Layer 3 of a small transformer language model trained on English Wikipedia (15 layers, counted from 0, width 96).
A neuron adds its activation times its output weights to the MLP's output. To switch it off is to set its activation to zero at one token and run the rest of the model.
A neuron's activation on a vector x is GELU(gate . x) times (in . x), where the dot is the dot product.

Input weights of the MLP neurons that the questions are about. A number n stands for (n - 500) times 0.0019.
n12 gate: 386,536,261,294,477,509,414,810,416,404,230,719,646,411,677,591,631,295,580,468,722,320,417,751,554,824,302,579,367,478,629,932,523,587,254,265,195,417,282,518,518,477,505,457,428,604,341,505,354,646,469,427,603,487,345,421,563,452,700,407,556,681,347,624,285,409,409,732,318,631,549,313,397,618,505,605,413,681,458,380,528,262,420,641,280,239,455,347,616,408,295,687,681,429,342,486
n16 gate: 340,522,460,354,619,509,646,283,536,487,613,633,500,368,191,403,860,474,606,620,387,798,491,412,487,676,814,427,187,640,70,745,424,473,538,412,648,513,514,545,461,536,423,639,544,407,345,615,670,429,640,487,508,609,483,678,548,661,354,423,319,596,464,537,519,482,451,410,372,604,246,416,557,623,344,565,464,103,743,707,638,574,817,420,547,582,320,557,533,741,532,245,672,468,394,422
n35 gate: 584,79,496,283,654,447,396,689,585,346,383,571,728,441,396,592,563,336,341,610,688,913,429,482,439,513,643,754,589,479,518,609,469,571,576,469,629,456,744,482,427,496,698,188,613,583,551,377,637,518,404,426,475,686,585,685,530,764,518,369,711,712,647,615,500,456,302,653,588,556,318,658,379,496,459,578,222,567,245,470,783,682,509,641,233,444,509,583,765,447,433,410,645,509,561,313
n49 gate: 570,650,347,393,352,595,451,344,447,630,620,403,221,518,402,301,303,466,626,378,544,672,575,500,333,761,500,496,513,732,228,534,601,242,504,315,434,553,745,702,593,333,589,450,603,457,479,473,504,282,358,202,480,40,517,550,521,285,249,718,624,332,231,400,545,621,413,345,426,412,397,473,504,815,504,536,387,456,522,656,581,487,810,522,483,310,599,539,656,548,549,496,504,252,427,419
n50 gate: 367,521,500,248,571,569,812,264,395,551,500,463,651,447,548,393,513,479,482,565,443,610,513,500,436,535,491,748,201,471,647,581,448,465,682,700,156,552,346,726,537,509,491,285,305,671,350,424,367,289,602,487,346,395,542,331,585,557,483,685,653,740,596,352,590,543,341,531,825,505,534,586,441,295,318,536,431,579,404,513,362,538,896,328,529,617,530,704,723,396,601,240,542,420,347,219
n65 gate: 819,529,608,568,466,710,523,405,487,723,428,588,521,407,390,582,381,431,496,666,466,390,437,418,459,387,542,726,533,437,608,337,275,579,440,377,697,312,787,429,540,487,416,569,316,508,456,397,470,310,492,718,508,310,548,638,260,382,286,521,251,531,358,530,457,895,459,399,537,540,370,626,512,587,453,556,260,664,513,798,573,822,389,422,608,560,533,345,557,355,373,369,372,663,713,298
n84 gate: 538,542,555,608,461,293,643,378,496,466,582,545,386,729,444,185,786,450,670,508,757,604,675,426,305,616,517,512,338,851,581,467,355,887,472,416,372,329,798,743,459,479,448,658,433,508,381,614,792,475,438,475,508,347,533,447,521,456,348,496,461,560,504,557,266,517,394,483,500,329,537,633,699,625,426,531,640,388,526,471,513,275,614,492,581,418,228,675,455,564,866,526,320,312,316,452
n114 gate: 293,405,500,461,247,466,489,485,613,573,613,566,524,492,578,378,567,613,317,485,698,492,442,289,470,508,457,485,434,570,581,409,558,504,555,511,244,504,458,771,838,383,547,452,197,515,463,500,678,565,277,435,760,492,400,460,451,562,722,747,394,406,539,500,420,416,427,516,374,361,322,500,700,599,452,633,431,715,570,470,365,515,365,412,518,407,291,504,415,681,429,213,206,496,340,488
n139 gate: 554,574,433,504,509,546,437,425,666,409,759,527,504,688,811,541,290,569,310,446,504,430,609,595,443,352,732,260,462,671,181,570,424,685,408,364,386,504,536,529,617,310,398,535,455,658,597,435,354,671,401,512,606,325,452,353,574,357,483,364,632,602,386,439,365,405,333,292,512,509,775,504,602,536,173,592,504,538,644,488,401,635,707,492,508,310,735,447,320,563,509,342,214,141,252,569
n182 gate: 708,841,664,395,550,358,465,533,454,472,504,730,378,525,267,613,684,412,572,504,583,604,533,403,480,595,409,684,623,570,504,323,496,385,261,589,504,303,734,512,374,389,43,394,536,508,532,525,378,410,412,294,462,564,658,578,576,492,439,388,396,612,504,407,645,500,594,471,630,548,745,534,412,574,630,427,582,467,343,686,277,648,660,435,237,674,290,600,590,443,533,571,397,111,419,420
n12 in: 353,504,597,516,357,454,573,415,453,732,453,352,408,516,472,619,353,485,524,554,727,653,348,267,470,614,598,608,551,493,481,786,395,578,262,439,426,281,454,613,481,465,413,343,531,589,421,700,224,496,313,465,536,186,564,611,279,452,211,555,551,474,618,528,496,292,485,535,504,290,622,476,329,862,528,536,655,563,398,440,324,515,640,704,388,504,615,424,418,438,386,607,650,364,500,524
n16 in: 486,415,317,441,495,424,446,457,602,391,228,754,549,305,822,329,466,379,564,653,456,566,775,525,228,432,423,422,510,746,336,467,567,538,445,358,543,591,536,952,639,592,534,302,462,457,597,791,623,376,222,491,603,365,629,573,556,455,205,466,597,743,65,495,565,419,586,612,173,887,575,565,509,368,525,395,548,723,684,249,461,406,781,586,638,579,439,655,571,519,412,432,592,178,500,174
n35 in: 719,759,509,595,437,522,645,715,245,447,656,739,441,572,513,343,554,376,763,377,362,461,611,577,807,611,331,390,681,379,438,353,540,597,500,526,491,712,476,500,530,553,281,573,461,648,581,486,790,447,491,592,587,410,407,483,608,233,456,639,259,347,362,413,422,692,561,174,360,589,591,472,358,508,649,619,645,571,700,504,523,124,641,413,263,530,387,232,268,474,496,653,368,441,330,805
n49 in: 483,601,431,522,706,377,215,483,565,356,300,495,729,474,635,792,636,746,504,466,617,303,453,487,743,496,186,320,547,382,573,496,479,590,300,639,435,556,306,436,455,591,357,380,782,326,570,513,513,734,706,500,500,754,566,467,446,480,525,617,366,544,573,473,567,415,585,652,449,532,513,406,433,179,654,357,555,574,720,388,610,462,377,530,299,500,555,597,442,440,635,491,607,950,660,822
n50 in: 690,553,545,542,523,441,606,559,390,477,417,418,687,458,477,975,574,747,523,432,340,905,473,331,60,738,381,262,559,633,427,438,432,486,643,487,267,245,647,450,684,518,486,542,348,356,701,603,658,532,460,289,462,416,443,457,429,573,469,684,574,560,313,674,467,433,464,399,554,274,598,419,580,293,407,661,581,248,596,307,691,291,285,513,713,640,549,660,457,369,638,602,631,355,710,673
n65 in: 349,489,392,500,489,386,510,300,537,378,511,439,341,471,515,333,412,504,559,493,522,811,482,586,451,493,449,421,460,572,536,712,648,392,397,514,453,547,504,486,479,228,533,608,567,596,469,359,382,658,373,347,568,651,358,380,751,691,593,485,547,399,558,418,331,240,421,715,493,725,518,255,577,411,555,369,622,402,489,246,559,486,578,664,490,451,386,599,545,665,617,548,552,467,347,782
n84 in: 652,636,696,559,715,495,621,538,389,415,389,581,711,602,529,47,505,481,736,229,548,706,730,776,271,606,567,459,514,754,294,617,481,371,564,505,562,342,758,433,302,577,287,194,777,519,472,466,760,300,500,429,254,528,440,350,439,550,595,650,156,742,442,673,594,552,552,331,292,561,495,540,565,745,446,580,452,495,760,375,490,481,363,434,564,500,152,411,194,510,481,690,592,387,637,791
n114 in: 621,397,697,577,479,309,508,254,742,500,156,558,599,564,487,570,641,231,405,550,661,438,361,366,590,208,428,588,550,516,630,442,550,584,184,232,407,529,640,584,589,542,687,426,492,658,520,487,487,467,479,815,386,541,407,400,266,405,330,457,508,653,399,435,688,380,421,564,508,558,365,395,488,317,534,255,316,640,360,488,526,607,595,645,524,407,710,516,386,216,462,526,431,643,868,375
n139 in: 388,580,601,496,436,462,507,708,524,319,410,664,416,255,413,626,429,398,301,554,555,637,395,572,447,539,496,626,496,360,714,580,589,516,504,504,399,414,625,251,549,309,657,440,523,653,604,448,695,458,720,462,333,602,388,747,348,438,531,622,488,405,484,520,633,550,527,575,592,714,291,532,500,474,735,452,469,457,351,350,592,576,536,569,374,489,485,432,846,492,575,595,429,876,913,464
n182 in: 496,475,161,236,630,349,916,504,483,391,496,415,287,586,207,579,807,566,591,707,406,483,628,312,587,718,675,476,360,564,564,517,691,339,536,592,509,326,559,640,467,816,423,474,300,571,553,753,448,525,583,354,659,603,186,544,616,680,370,384,534,369,474,566,570,764,441,393,496,738,604,429,426,500,661,531,555,376,654,525,583,342,578,366,463,504,437,633,598,415,483,328,484,343,467,338

Output weights of the MLP neurons that the questions are about. A number n stands for (n - 500) times 0.0028.
n12: 515,486,548,524,308,651,586,500,580,476,434,410,350,521,318,518,482,453,500,539,639,539,558,405,353,378,489,605,416,532,287,522,644,503,593,643,659,553,571,414,609,452,538,429,402,432,439,624,484,366,537,400,507,483,483,684,559,523,680,489,621,625,351,485,423,492,474,437,491,441,514,498,611,467,441,328,660,555,412,391,449,487,481,570,390,443,477,374,30,423,540,435,374,558,584,555
n16: 344,482,535,457,526,384,533,511,443,387,529,514,312,368,414,429,474,494,491,532,459,239,342,624,521,622,483,391,602,520,516,462,469,430,479,545,655,493,393,508,517,394,321,447,478,549,534,390,317,643,591,468,553,461,444,633,499,524,388,480,568,531,552,557,386,519,586,583,463,534,548,395,458,518,452,609,278,591,448,547,473,566,386,322,602,379,617,498,455,465,481,707,553,630,565,524
n35: 499,446,587,585,523,411,393,487,432,490,603,518,444,455,314,457,471,636,554,400,269,534,370,556,545,513,278,676,505,277,552,496,488,578,685,444,465,503,421,237,547,603,407,514,447,500,482,549,515,306,361,550,459,415,503,401,532,522,517,532,388,592,595,526,404,506,623,360,430,434,535,373,520,385,470,572,467,518,550,401,305,494,516,563,676,468,488,375,522,419,518,513,376,510,523,596
n49: 639,355,614,683,477,501,522,444,491,472,618,438,503,508,582,590,579,599,566,546,590,570,556,486,578,357,541,516,351,572,650,496,442,494,587,685,410,309,382,436,401,538,631,525,424,531,541,395,454,655,618,514,482,543,451,507,580,543,457,447,580,604,542,672,662,559,466,437,464,498,394,433,651,473,209,610,571,469,509,522,528,391,507,340,292,422,419,392,676,324,491,570,546,487,321,392
n50: 516,345,525,524,556,483,307,544,446,376,449,355,427,512,545,478,493,553,568,565,448,404,605,463,415,410,442,583,640,595,619,412,511,539,416,571,629,488,473,410,612,500,503,563,614,544,415,498,540,405,488,591,539,483,493,573,362,393,414,438,476,455,418,486,349,471,439,378,519,460,459,388,439,562,495,708,677,449,550,501,540,445,524,620,356,441,396,461,350,702,513,540,348,306,593,675
n65: 573,432,504,568,626,531,381,392,520,690,502,530,394,422,522,568,472,392,490,528,505,462,435,481,408,436,509,438,374,473,572,553,435,561,510,462,447,426,666,604,587,518,531,547,580,563,509,396,563,578,511,603,536,474,507,639,488,577,467,554,414,628,476,466,473,652,303,422,496,644,592,401,597,353,396,340,503,493,554,514,434,661,433,486,501,507,577,376,504,612,683,582,394,506,454,560
n84: 432,418,332,517,457,470,644,477,536,550,375,450,520,606,563,532,431,410,315,607,550,453,499,567,572,416,509,583,502,578,507,373,448,486,543,524,483,456,572,544,486,347,619,427,513,517,460,544,610,638,463,510,500,414,460,513,605,614,534,395,567,432,518,599,529,447,346,568,360,462,608,507,267,466,330,393,273,445,578,441,487,491,533,506,438,521,651,617,482,521,520,508,503,439,510,510
n114: 475,387,526,606,480,661,408,452,488,424,438,639,547,488,512,331,651,550,401,450,401,601,516,407,436,555,466,349,359,515,523,389,442,391,542,491,509,501,509,524,316,547,434,536,476,595,397,361,441,411,381,523,469,664,557,511,484,614,504,524,481,499,476,538,548,491,469,418,612,544,468,653,520,494,425,617,570,472,452,463,385,440,483,478,664,443,529,462,533,448,512,548,603,370,579,526
n139: 586,434,560,517,566,535,556,499,626,379,531,525,411,570,600,489,581,425,515,434,532,449,598,502,549,526,519,586,362,702,582,549,504,508,472,585,375,515,355,439,436,383,587,341,351,566,467,407,551,566,472,420,580,488,539,552,481,571,535,542,495,568,435,373,518,584,583,488,573,615,360,371,434,376,401,508,384,438,459,663,515,602,567,557,538,396,557,459,483,701,468,589,425,583,664,558
n182: 506,589,545,463,494,490,432,582,504,280,530,389,410,430,583,517,487,537,596,392,432,520,536,514,397,380,574,749,344,480,380,513,609,537,513,519,578,620,424,564,545,464,596,407,464,428,448,445,611,548,577,618,442,531,461,588,361,674,459,510,497,451,504,496,627,464,337,626,624,623,525,508,459,421,536,432,534,552,564,481,547,477,433,592,511,471,460,315,374,582,287,473,448,747,478,506

Each question names a token from some text and the token that comes next. It shows the vector x that enters the MLP there. A number n stands for (n - 500) times 0.0039.

Then comes g, the gradient of the next token's log-probability with respect to the MLP's output, scaled to length 1. A neuron's effect is roughly proportional to its activation times (output weights . g). A number n stands for (n - 500) times 0.00083.

" 9", then ","
x: 439,630,527,472,508,567,694,476,497,396,548,634,540,540,514,577,565,540,524,350,403,386,276,430,571,379,460,673,569,552,612,505,441,461,468,582,716,491,574,519,434,645,631,605,537,536,536,488,455,493,604,741,507,514,552,504,413,336,570,414,587,510,430,554,401,506,524,443,289,347,619,694,588,455,510,609,469,544,501,450,554,514,623,606,562,549,583,599,394,374,660,307,682,488,556,508
g: 439,219,451,378,513,531,604,525,512,323,320,559,762,620,432,523,343,592,277,547,380,490,470,387,564,497,267,598,683,587,414,773,212,417,633,582,520,433,580,519,628,451,458,419,606,512,487,561,703,279,619,399,657,453,564,496,353,686,461,699,350,412,493,488,540,499,326,645,512,326,314,508,390,635,558,386,436,171,401,422,583,556,652,429,675,500,520,600,561,392,531,383,570,366,547,598
Which neuron, switched off, lowers the next token's probability most? n65

" focus", then " was"
x: 353,663,426,480,549,507,417,463,484,533,368,370,530,520,541,471,426,491,535,501,695,552,413,399,469,413,388,641,648,354,619,708,482,450,561,587,467,519,490,479,260,534,336,605,492,468,644,573,377,501,302,555,444,515,652,593,564,557,340,666,358,540,498,521,499,395,401,451,460,616,576,583,520,590,542,603,350,372,463,437,204,509,665,606,300,463,299,559,395,541,373,505,631,622,437,371
g: 361,523,483,655,602,401,553,273,747,441,481,769,610,535,414,628,742,689,556,483,533,649,414,555,478,592,446,574,482,383,666,560,673,544,636,550,529,344,751,445,432,441,508,570,578,483,534,474,477,771,612,415,584,541,530,376,577,706,592,298,515,437,360,490,540,490,435,514,111,351,390,475,737,660,719,537,744,452,406,505,532,600,347,650,679,572,592,644,617,501,483,521,378,447,401,470
Which neuron, switched off, lowers the next token's probability most? n182

" Council", then " military"
x: 463,595,250,612,619,722,571,547,569,501,294,442,564,689,452,519,531,659,365,527,447,680,432,460,544,729,421,485,491,380,409,573,516,567,610,452,493,358,489,426,433,435,396,682,530,404,514,697,663,415,714,468,522,665,546,564,626,448,525,587,552,514,591,615,442,504,519,398,464,447,516,625,501,715,475,747,607,579,382,542,358,372,632,452,535,429,435,491,415,615,517,388,435,555,454,438
g: 653,458,458,656,490,273,629,331,480,621,432,727,424,554,514,532,517,491,633,543,546,616,496,301,331,732,764,528,204,621,615,433,431,538,687,514,531,505,647,476,556,535,626,462,484,415,449,416,455,870,389,520,584,698,434,330,300,400,302,533,571,558,400,548,707,449,703,362,504,440,599,390,601,648,616,549,546,392,674,608,547,526,339,399,704,422,670,450,360,447,584,441,418,362,631,507
Which neuron, switched off, raises the next token's probability most? n114

" Mas", then "land"
x: 406,579,490,538,402,399,575,499,498,535,374,571,668,327,439,437,425,359,506,598,478,519,462,428,637,317,458,479,693,395,387,552,568,475,546,555,400,458,439,535,444,479,362,615,618,304,396,615,569,418,611,492,507,504,551,575,557,453,502,430,534,556,535,431,510,423,740,323,426,494,514,699,399,612,490,615,380,491,372,396,452,600,620,523,333,487,518,577,175,443,509,456,559,460,462,485
g: 617,506,639,414,332,449,300,532,382,518,465,328,789,558,371,332,647,438,611,666,479,610,473,584,396,557,928,231,494,532,545,440,568,469,352,557,556,434,503,371,449,264,543,582,454,534,305,419,497,343,473,488,606,515,507,325,340,459,446,615,510,433,535,551,599,642,267,404,656,490,517,314,481,658,421,543,409,417,372,540,493,649,695,518,450,309,381,359,595,426,465,519,722,195,494,525
Which neuron, switched off, lowers the next token's probability most? n182

" As", then " long"
x: 437,558,440,622,439,386,717,504,436,465,458,510,499,459,417,414,350,508,637,647,359,557,367,406,552,512,566,572,733,533,430,485,717,558,491,404,748,586,379,587,493,545,337,565,621,406,384,556,697,407,613,432,602,624,606,460,527,428,428,538,556,483,510,589,564,436,549,381,491,451,563,566,457,573,490,750,381,653,281,451,616,519,709,545,486,543,455,559,406,401,382,504,458,393,539,451
g: 540,494,540,415,470,365,592,614,480,465,573,483,379,521,571,402,499,541,630,395,479,470,454,675,372,472,417,438,232,807,379,365,383,550,682,496,277,323,407,498,602,635,297,462,464,624,390,538,347,466,281,530,512,257,205,462,418,660,576,412,226,510,599,321,609,572,616,353,615,670,405,388,398,448,445,540,398,522,625,554,547,514,456,585,519,402,772,306,412,466,443,410,425,186,523,333
Which neuron, switched off, lowers the next token's probability most? n35

"stan", then "d"
x: 428,509,187,487,341,415,421,537,500,490,419,459,452,463,251,330,484,473,424,515,612,518,497,280,609,579,350,530,376,489,556,309,478,392,739,564,309,631,666,383,402,372,406,469,659,355,456,662,556,458,433,588,523,478,408,429,524,549,519,423,545,390,540,514,493,528,339,377,427,594,641,469,613,597,408,640,633,573,429,516,404,599,760,561,356,519,485,541,526,567,341,462,440,323,580,508
g: 646,373,387,429,440,590,561,506,528,721,581,685,452,237,463,596,513,411,596,481,626,473,530,501,613,428,575,471,525,393,813,528,566,454,369,650,207,658,412,350,499,656,419,547,453,456,559,665,511,492,379,444,500,663,620,585,553,689,454,389,492,468,258,490,787,578,503,604,318,582,560,599,651,410,435,576,772,475,474,395,154,373,287,275,641,520,611,526,482,544,474,523,699,455,398,438
Which neuron, switched off, raises the next token's probability most? n49

" as", then " the"
x: 420,586,408,454,463,320,565,380,528,589,527,346,433,520,410,512,313,504,562,574,417,455,393,562,413,607,549,549,746,601,456,512,563,532,621,404,636,506,484,580,486,442,436,501,384,469,536,613,557,313,559,547,498,580,546,553,570,419,530,402,467,532,516,488,454,455,691,578,461,545,519,550,426,666,615,735,345,588,392,539,666,462,582,605,734,481,504,467,252,374,408,474,556,343,639,415
g: 270,667,469,303,628,422,418,317,620,559,423,702,457,649,552,579,515,684,510,513,617,434,413,548,509,521,207,443,428,444,486,346,396,525,476,320,722,477,425,522,423,545,587,366,690,454,623,375,593,599,563,381,319,387,398,565,364,245,390,481,577,547,219,653,570,452,485,361,491,440,378,538,313,438,506,494,833,337,554,729,454,455,508,387,632,267,378,392,444,692,406,526,602,413,589,609
Which neuron, switched off, lowers the next token's probability most? n49

"pe", then " seats"
x: 496,625,450,526,408,491,408,370,581,478,442,588,464,627,363,567,382,413,357,493,509,571,493,332,619,672,414,497,636,502,708,336,504,615,855,441,363,666,515,453,740,557,409,367,618,419,542,591,672,562,666,580,526,438,597,641,586,536,545,444,564,606,564,523,614,502,356,427,469,528,519,416,487,570,518,660,640,565,489,440,648,260,579,600,596,445,414,592,423,489,648,454,568,521,542,512
g: 334,440,607,612,470,700,786,591,619,330,388,641,399,549,656,485,440,574,458,711,585,465,588,418,345,487,369,624,569,729,529,571,423,328,531,337,563,514,512,533,434,402,289,418,336,371,703,541,497,463,461,508,470,584,564,382,263,323,345,395,360,277,539,391,422,417,460,757,540,550,596,333,591,714,498,363,732,670,529,648,564,550,440,512,676,497,422,455,518,490,309,345,656,267,403,498
Which neuron, switched off, lowers the next token's probability most? n84

"ities", then " taking"
x: 442,655,529,565,354,671,534,529,509,546,319,440,439,792,513,536,482,508,409,699,574,514,568,245,559,528,360,561,480,328,550,358,415,562,436,640,490,443,384,656,569,415,468,411,387,424,520,606,543,430,686,626,500,504,620,468,412,475,500,607,436,489,515,675,584,499,310,623,473,534,529,542,537,650,477,681,521,605,427,487,445,427,589,401,544,421,334,566,391,312,543,377,484,407,691,452
g: 528,353,618,447,320,441,429,638,511,692,447,553,476,388,283,564,578,466,409,401,335,579,626,630,408,520,414,437,632,649,414,498,416,316,638,665,594,385,495,537,461,655,734,475,379,333,434,495,595,526,531,384,708,447,557,626,511,360,545,555,348,313,755,456,486,755,540,690,521,541,245,558,553,560,479,604,380,517,313,651,446,638,213,502,778,429,411,280,453,469,657,404,415,535,702,631
Which neuron, switched off, lowers the next token's probability most? n114

" 1961", then " running"
x: 458,595,331,541,556,450,462,405,631,456,352,393,415,526,399,544,591,537,476,489,541,570,445,364,469,362,462,536,372,531,529,511,577,493,521,437,491,361,555,438,588,471,420,457,409,434,546,616,467,492,369,648,481,542,564,505,488,492,519,358,516,584,566,549,405,476,452,510,245,362,742,724,614,471,649,714,634,531,458,575,703,433,324,431,545,501,665,443,534,372,318,372,532,338,534,535
g: 534,412,449,389,408,645,687,417,612,688,586,509,326,455,439,617,518,643,490,410,725,631,439,607,465,659,244,696,282,715,611,494,313,492,531,347,588,653,485,436,362,543,614,639,354,457,404,444,552,437,520,577,476,667,351,626,377,557,348,507,370,534,607,502,506,511,305,645,540,729,462,313,733,504,415,559,459,471,540,604,364,494,277,265,762,348,784,489,458,452,603,498,510,455,648,429
Which neuron, switched off, raises the next token's probability most? n139

" Parliament", then " beginning"
x: 475,538,476,531,512,619,676,515,568,454,318,405,531,553,471,440,505,603,389,371,499,702,585,468,535,693,385,515,567,348,425,637,524,496,679,551,539,397,570,415,403,464,464,712,544,382,493,594,624,308,479,464,559,548,515,498,494,378,440,630,648,402,548,463,478,504,553,529,429,436,516,665,537,717,525,715,752,513,541,530,377,408,571,560,377,422,567,446,422,412,364,484,509,477,472,333
g: 681,285,431,713,668,521,537,476,690,398,463,530,294,618,460,495,217,419,701,538,465,441,499,574,601,655,505,467,382,336,405,330,556,481,490,301,521,628,554,571,570,470,401,341,677,344,581,600,396,600,304,506,417,788,388,528,437,604,530,472,324,467,518,448,552,730,242,374,403,517,664,364,484,487,542,485,315,497,521,689,220,451,452,480,638,465,423,308,363,565,498,306,661,659,569,414
Which neuron, switched off, lowers the next token's probability most? n49

" than", then " any"
x: 468,521,456,461,579,551,618,531,360,624,364,460,412,340,430,497,412,476,421,307,661,601,490,439,416,601,564,686,643,584,442,557,564,551,592,413,711,521,542,559,547,455,273,365,472,499,598,597,568,425,435,610,519,366,495,564,537,354,392,639,641,458,397,514,468,380,658,729,480,682,303,525,541,613,555,566,452,564,420,525,729,415,482,474,584,484,375,564,345,549,355,476,401,405,547,570
g: 673,319,550,635,277,721,618,442,249,482,592,545,514,632,385,399,759,483,328,446,337,563,622,489,532,679,644,509,649,488,305,603,609,878,520,336,498,421,422,489,387,385,554,517,368,625,358,521,545,457,442,662,469,513,456,425,533,390,572,337,604,494,481,659,569,477,634,444,622,453,262,538,485,469,479,426,558,699,635,350,430,383,426,604,165,560,392,492,663,371,410,589,491,562,325,367
Which neuron, switched off, raises the next token's probability most? n49

".", then " Ya"
x: 352,598,402,432,464,471,532,612,504,451,356,447,395,552,333,505,543,419,483,497,565,357,400,487,414,520,406,678,508,557,597,531,554,476,509,623,651,488,505,515,558,453,487,440,448,427,458,787,470,504,612,437,525,553,507,602,462,457,627,507,444,460,400,634,445,475,582,563,415,377,597,540,476,611,527,613,611,610,437,463,417,452,468,543,254,486,485,459,34,440,405,518,504,512,467,418
g: 371,580,506,657,397,405,398,573,509,640,633,578,583,306,727,470,434,447,529,503,478,519,456,601,497,396,484,725,512,441,284,433,399,510,424,460,365,479,459,549,727,221,479,311,518,621,170,637,562,586,422,455,282,531,352,610,464,426,354,433,414,427,645,683,384,519,512,574,573,625,443,355,623,390,512,445,423,676,806,605,512,582,639,629,586,577,688,475,455,356,497,793,459,439,199,586
Which neuron, switched off, lowers the next token's probability most? n182

"alt", then "h"
x: 539,574,535,497,419,419,350,334,528,591,172,481,706,398,440,381,431,587,431,488,467,436,562,447,575,591,528,396,662,496,368,510,633,496,628,510,480,435,643,467,536,479,392,547,518,325,611,688,439,496,834,557,409,537,603,405,476,312,580,272,415,483,571,573,445,434,358,578,609,453,399,372,546,455,421,457,619,664,428,380,540,371,797,452,460,455,301,487,516,516,475,408,570,404,473,459
g: 605,542,617,713,654,659,302,338,514,405,301,500,616,432,372,435,572,422,495,448,526,548,518,459,421,664,421,733,602,724,470,358,417,519,725,563,547,518,636,567,392,419,539,688,374,384,404,520,394,653,406,678,590,479,480,596,580,344,505,352,598,466,289,457,598,350,424,304,453,556,352,362,300,626,581,522,168,501,524,496,662,264,327,508,440,164,559,598,543,499,527,450,333,607,550,618
Which neuron, switched off, lowers the next token's probability most? n16

".", then "\n\n"
x: 380,615,426,435,456,423,559,601,526,404,415,430,335,522,335,483,528,378,530,471,545,321,456,453,484,501,470,698,440,562,541,546,545,524,503,609,669,499,482,488,543,445,487,459,419,412,456,736,407,570,621,466,519,528,506,601,479,509,633,493,452,498,394,630,435,513,597,551,451,422,611,540,496,597,531,632,605,661,433,489,403,406,480,553,300,439,429,425,34,410,423,506,503,491,462,401
g: 434,821,593,146,680,535,427,673,789,501,545,492,480,360,433,509,581,666,433,303,472,499,700,341,531,428,298,561,270,386,498,516,552,572,500,584,618,651,482,578,535,293,557,211,658,132,389,617,508,450,502,419,452,513,570,530,601,541,566,414,474,569,502,480,632,669,433,383,435,665,610,399,277,385,426,418,623,429,398,467,348,409,494,481,461,378,426,472,528,494,291,433,535,451,534,373
Which neuron, switched off, lowers the next token's probability most? n12

"log", then "u"
x: 430,530,352,441,268,632,341,551,578,607,423,509,619,576,430,610,335,602,453,601,449,501,510,381,596,471,485,481,576,331,425,436,485,375,502,495,478,549,703,507,653,568,353,435,531,486,602,634,411,402,619,588,611,468,431,494,511,507,315,303,588,261,518,727,425,398,282,507,537,530,589,566,557,485,369,646,583,533,527,540,469,380,538,559,546,428,528,504,428,543,617,530,798,383,431,420
g: 490,414,626,564,431,309,432,609,270,609,545,829,609,288,310,578,672,288,561,485,671,358,706,439,649,692,380,548,563,523,119,439,405,285,660,360,480,661,318,669,565,560,556,427,432,610,529,501,511,526,261,366,639,467,316,464,413,441,630,600,461,631,531,494,696,483,343,428,491,424,426,405,586,515,311,437,341,568,498,492,500,513,582,468,367,578,558,485,503,424,541,454,535,555,637,712
Which neuron, switched off, raises the next token's probability most? n139

"ach", then "ha"
x: 700,477,539,530,285,464,555,349,512,570,464,531,505,316,482,396,464,506,472,464,426,459,466,398,539,511,421,471,710,444,495,477,520,381,527,517,479,512,515,444,548,569,330,490,613,348,420,532,580,361,441,342,474,463,587,457,615,455,397,339,512,390,504,606,446,505,468,406,445,610,633,468,606,552,514,608,655,601,466,369,545,533,687,457,562,386,568,642,240,316,260,337,660,362,490,445
g: 498,419,301,668,532,513,623,809,500,612,496,456,495,503,691,475,460,410,377,494,395,758,535,408,516,494,682,574,454,523,580,596,583,556,691,495,757,621,393,607,465,453,457,377,594,338,399,466,430,538,775,680,461,505,609,643,614,520,649,371,411,303,745,297,532,426,624,347,608,822,430,358,376,521,382,425,604,453,359,440,557,534,602,394,554,341,420,567,530,460,658,476,452,222,587,701
Which neuron, switched off, raises the next token's probability most? n139

" previous", then " track"
x: 519,603,454,508,672,445,638,410,587,516,249,408,532,421,512,407,563,368,468,445,586,585,404,480,509,358,565,642,612,573,451,559,543,582,496,402,639,341,536,496,559,409,458,545,539,571,654,449,593,514,557,668,474,593,573,316,535,450,397,688,603,455,506,628,556,558,464,501,484,471,672,428,604,612,548,585,519,474,506,462,504,472,509,540,626,494,695,531,195,570,608,493,364,562,447,191
g: 493,675,618,350,467,376,356,464,473,458,487,786,369,622,401,691,359,781,663,300,372,561,703,517,467,464,270,762,563,551,671,489,522,553,782,433,407,459,405,508,520,406,629,355,415,485,572,601,603,591,631,572,387,524,385,522,473,680,601,420,635,572,478,412,337,560,596,648,548,635,610,744,634,490,436,746,551,482,624,441,696,364,408,395,457,583,460,579,489,705,668,490,397,386,566,357
Which neuron, switched off, raises the next token's probability most? n84

" Sea", then "ld"
x: 507,709,371,564,497,557,572,430,462,488,530,498,474,696,607,386,466,582,422,525,479,572,601,463,563,724,461,434,596,389,552,582,620,566,691,506,479,318,491,582,558,441,405,580,697,411,409,578,654,397,491,559,477,437,334,677,647,335,477,438,469,482,547,635,565,273,514,450,418,454,575,609,424,518,448,654,539,436,390,437,488,365,559,433,420,368,593,523,350,475,622,319,452,519,577,538
g: 603,488,348,388,517,289,394,400,562,497,608,605,414,626,395,544,482,673,556,254,469,590,519,690,602,522,453,487,573,564,608,660,532,397,503,646,286,377,387,530,854,582,385,352,515,593,599,455,533,514,401,327,589,528,549,764,578,540,456,427,247,599,409,482,294,495,686,562,625,553,602,548,427,328,488,566,301,621,613,405,441,628,411,454,488,332,523,438,365,786,664,617,551,215,570,704
Which neuron, switched off, raises the next token's probability most? n139

"arn", then " their"
x: 583,529,458,455,496,366,437,429,435,538,298,607,411,458,278,397,502,608,372,538,485,499,638,338,515,448,300,576,695,429,546,591,602,531,595,545,517,579,580,359,524,549,389,631,516,349,599,559,429,432,672,377,591,465,632,560,410,494,489,416,520,636,609,226,411,487,444,630,613,409,515,450,403,528,445,594,661,490,512,359,563,346,621,613,646,598,476,631,273,467,347,470,672,465,415,412
g: 648,505,241,491,369,594,545,372,426,388,485,365,383,483,644,694,557,610,319,694,568,370,504,469,504,411,518,845,467,536,593,668,438,497,364,433,457,407,429,752,299,442,386,554,487,378,423,498,791,515,210,513,472,434,642,565,618,335,618,753,691,598,529,537,503,275,544,292,407,467,541,550,750,664,560,517,571,448,319,479,663,572,503,542,504,592,425,541,528,356,415,401,539,324,539,372
Which neuron, switched off, raises the next token's probability most? n182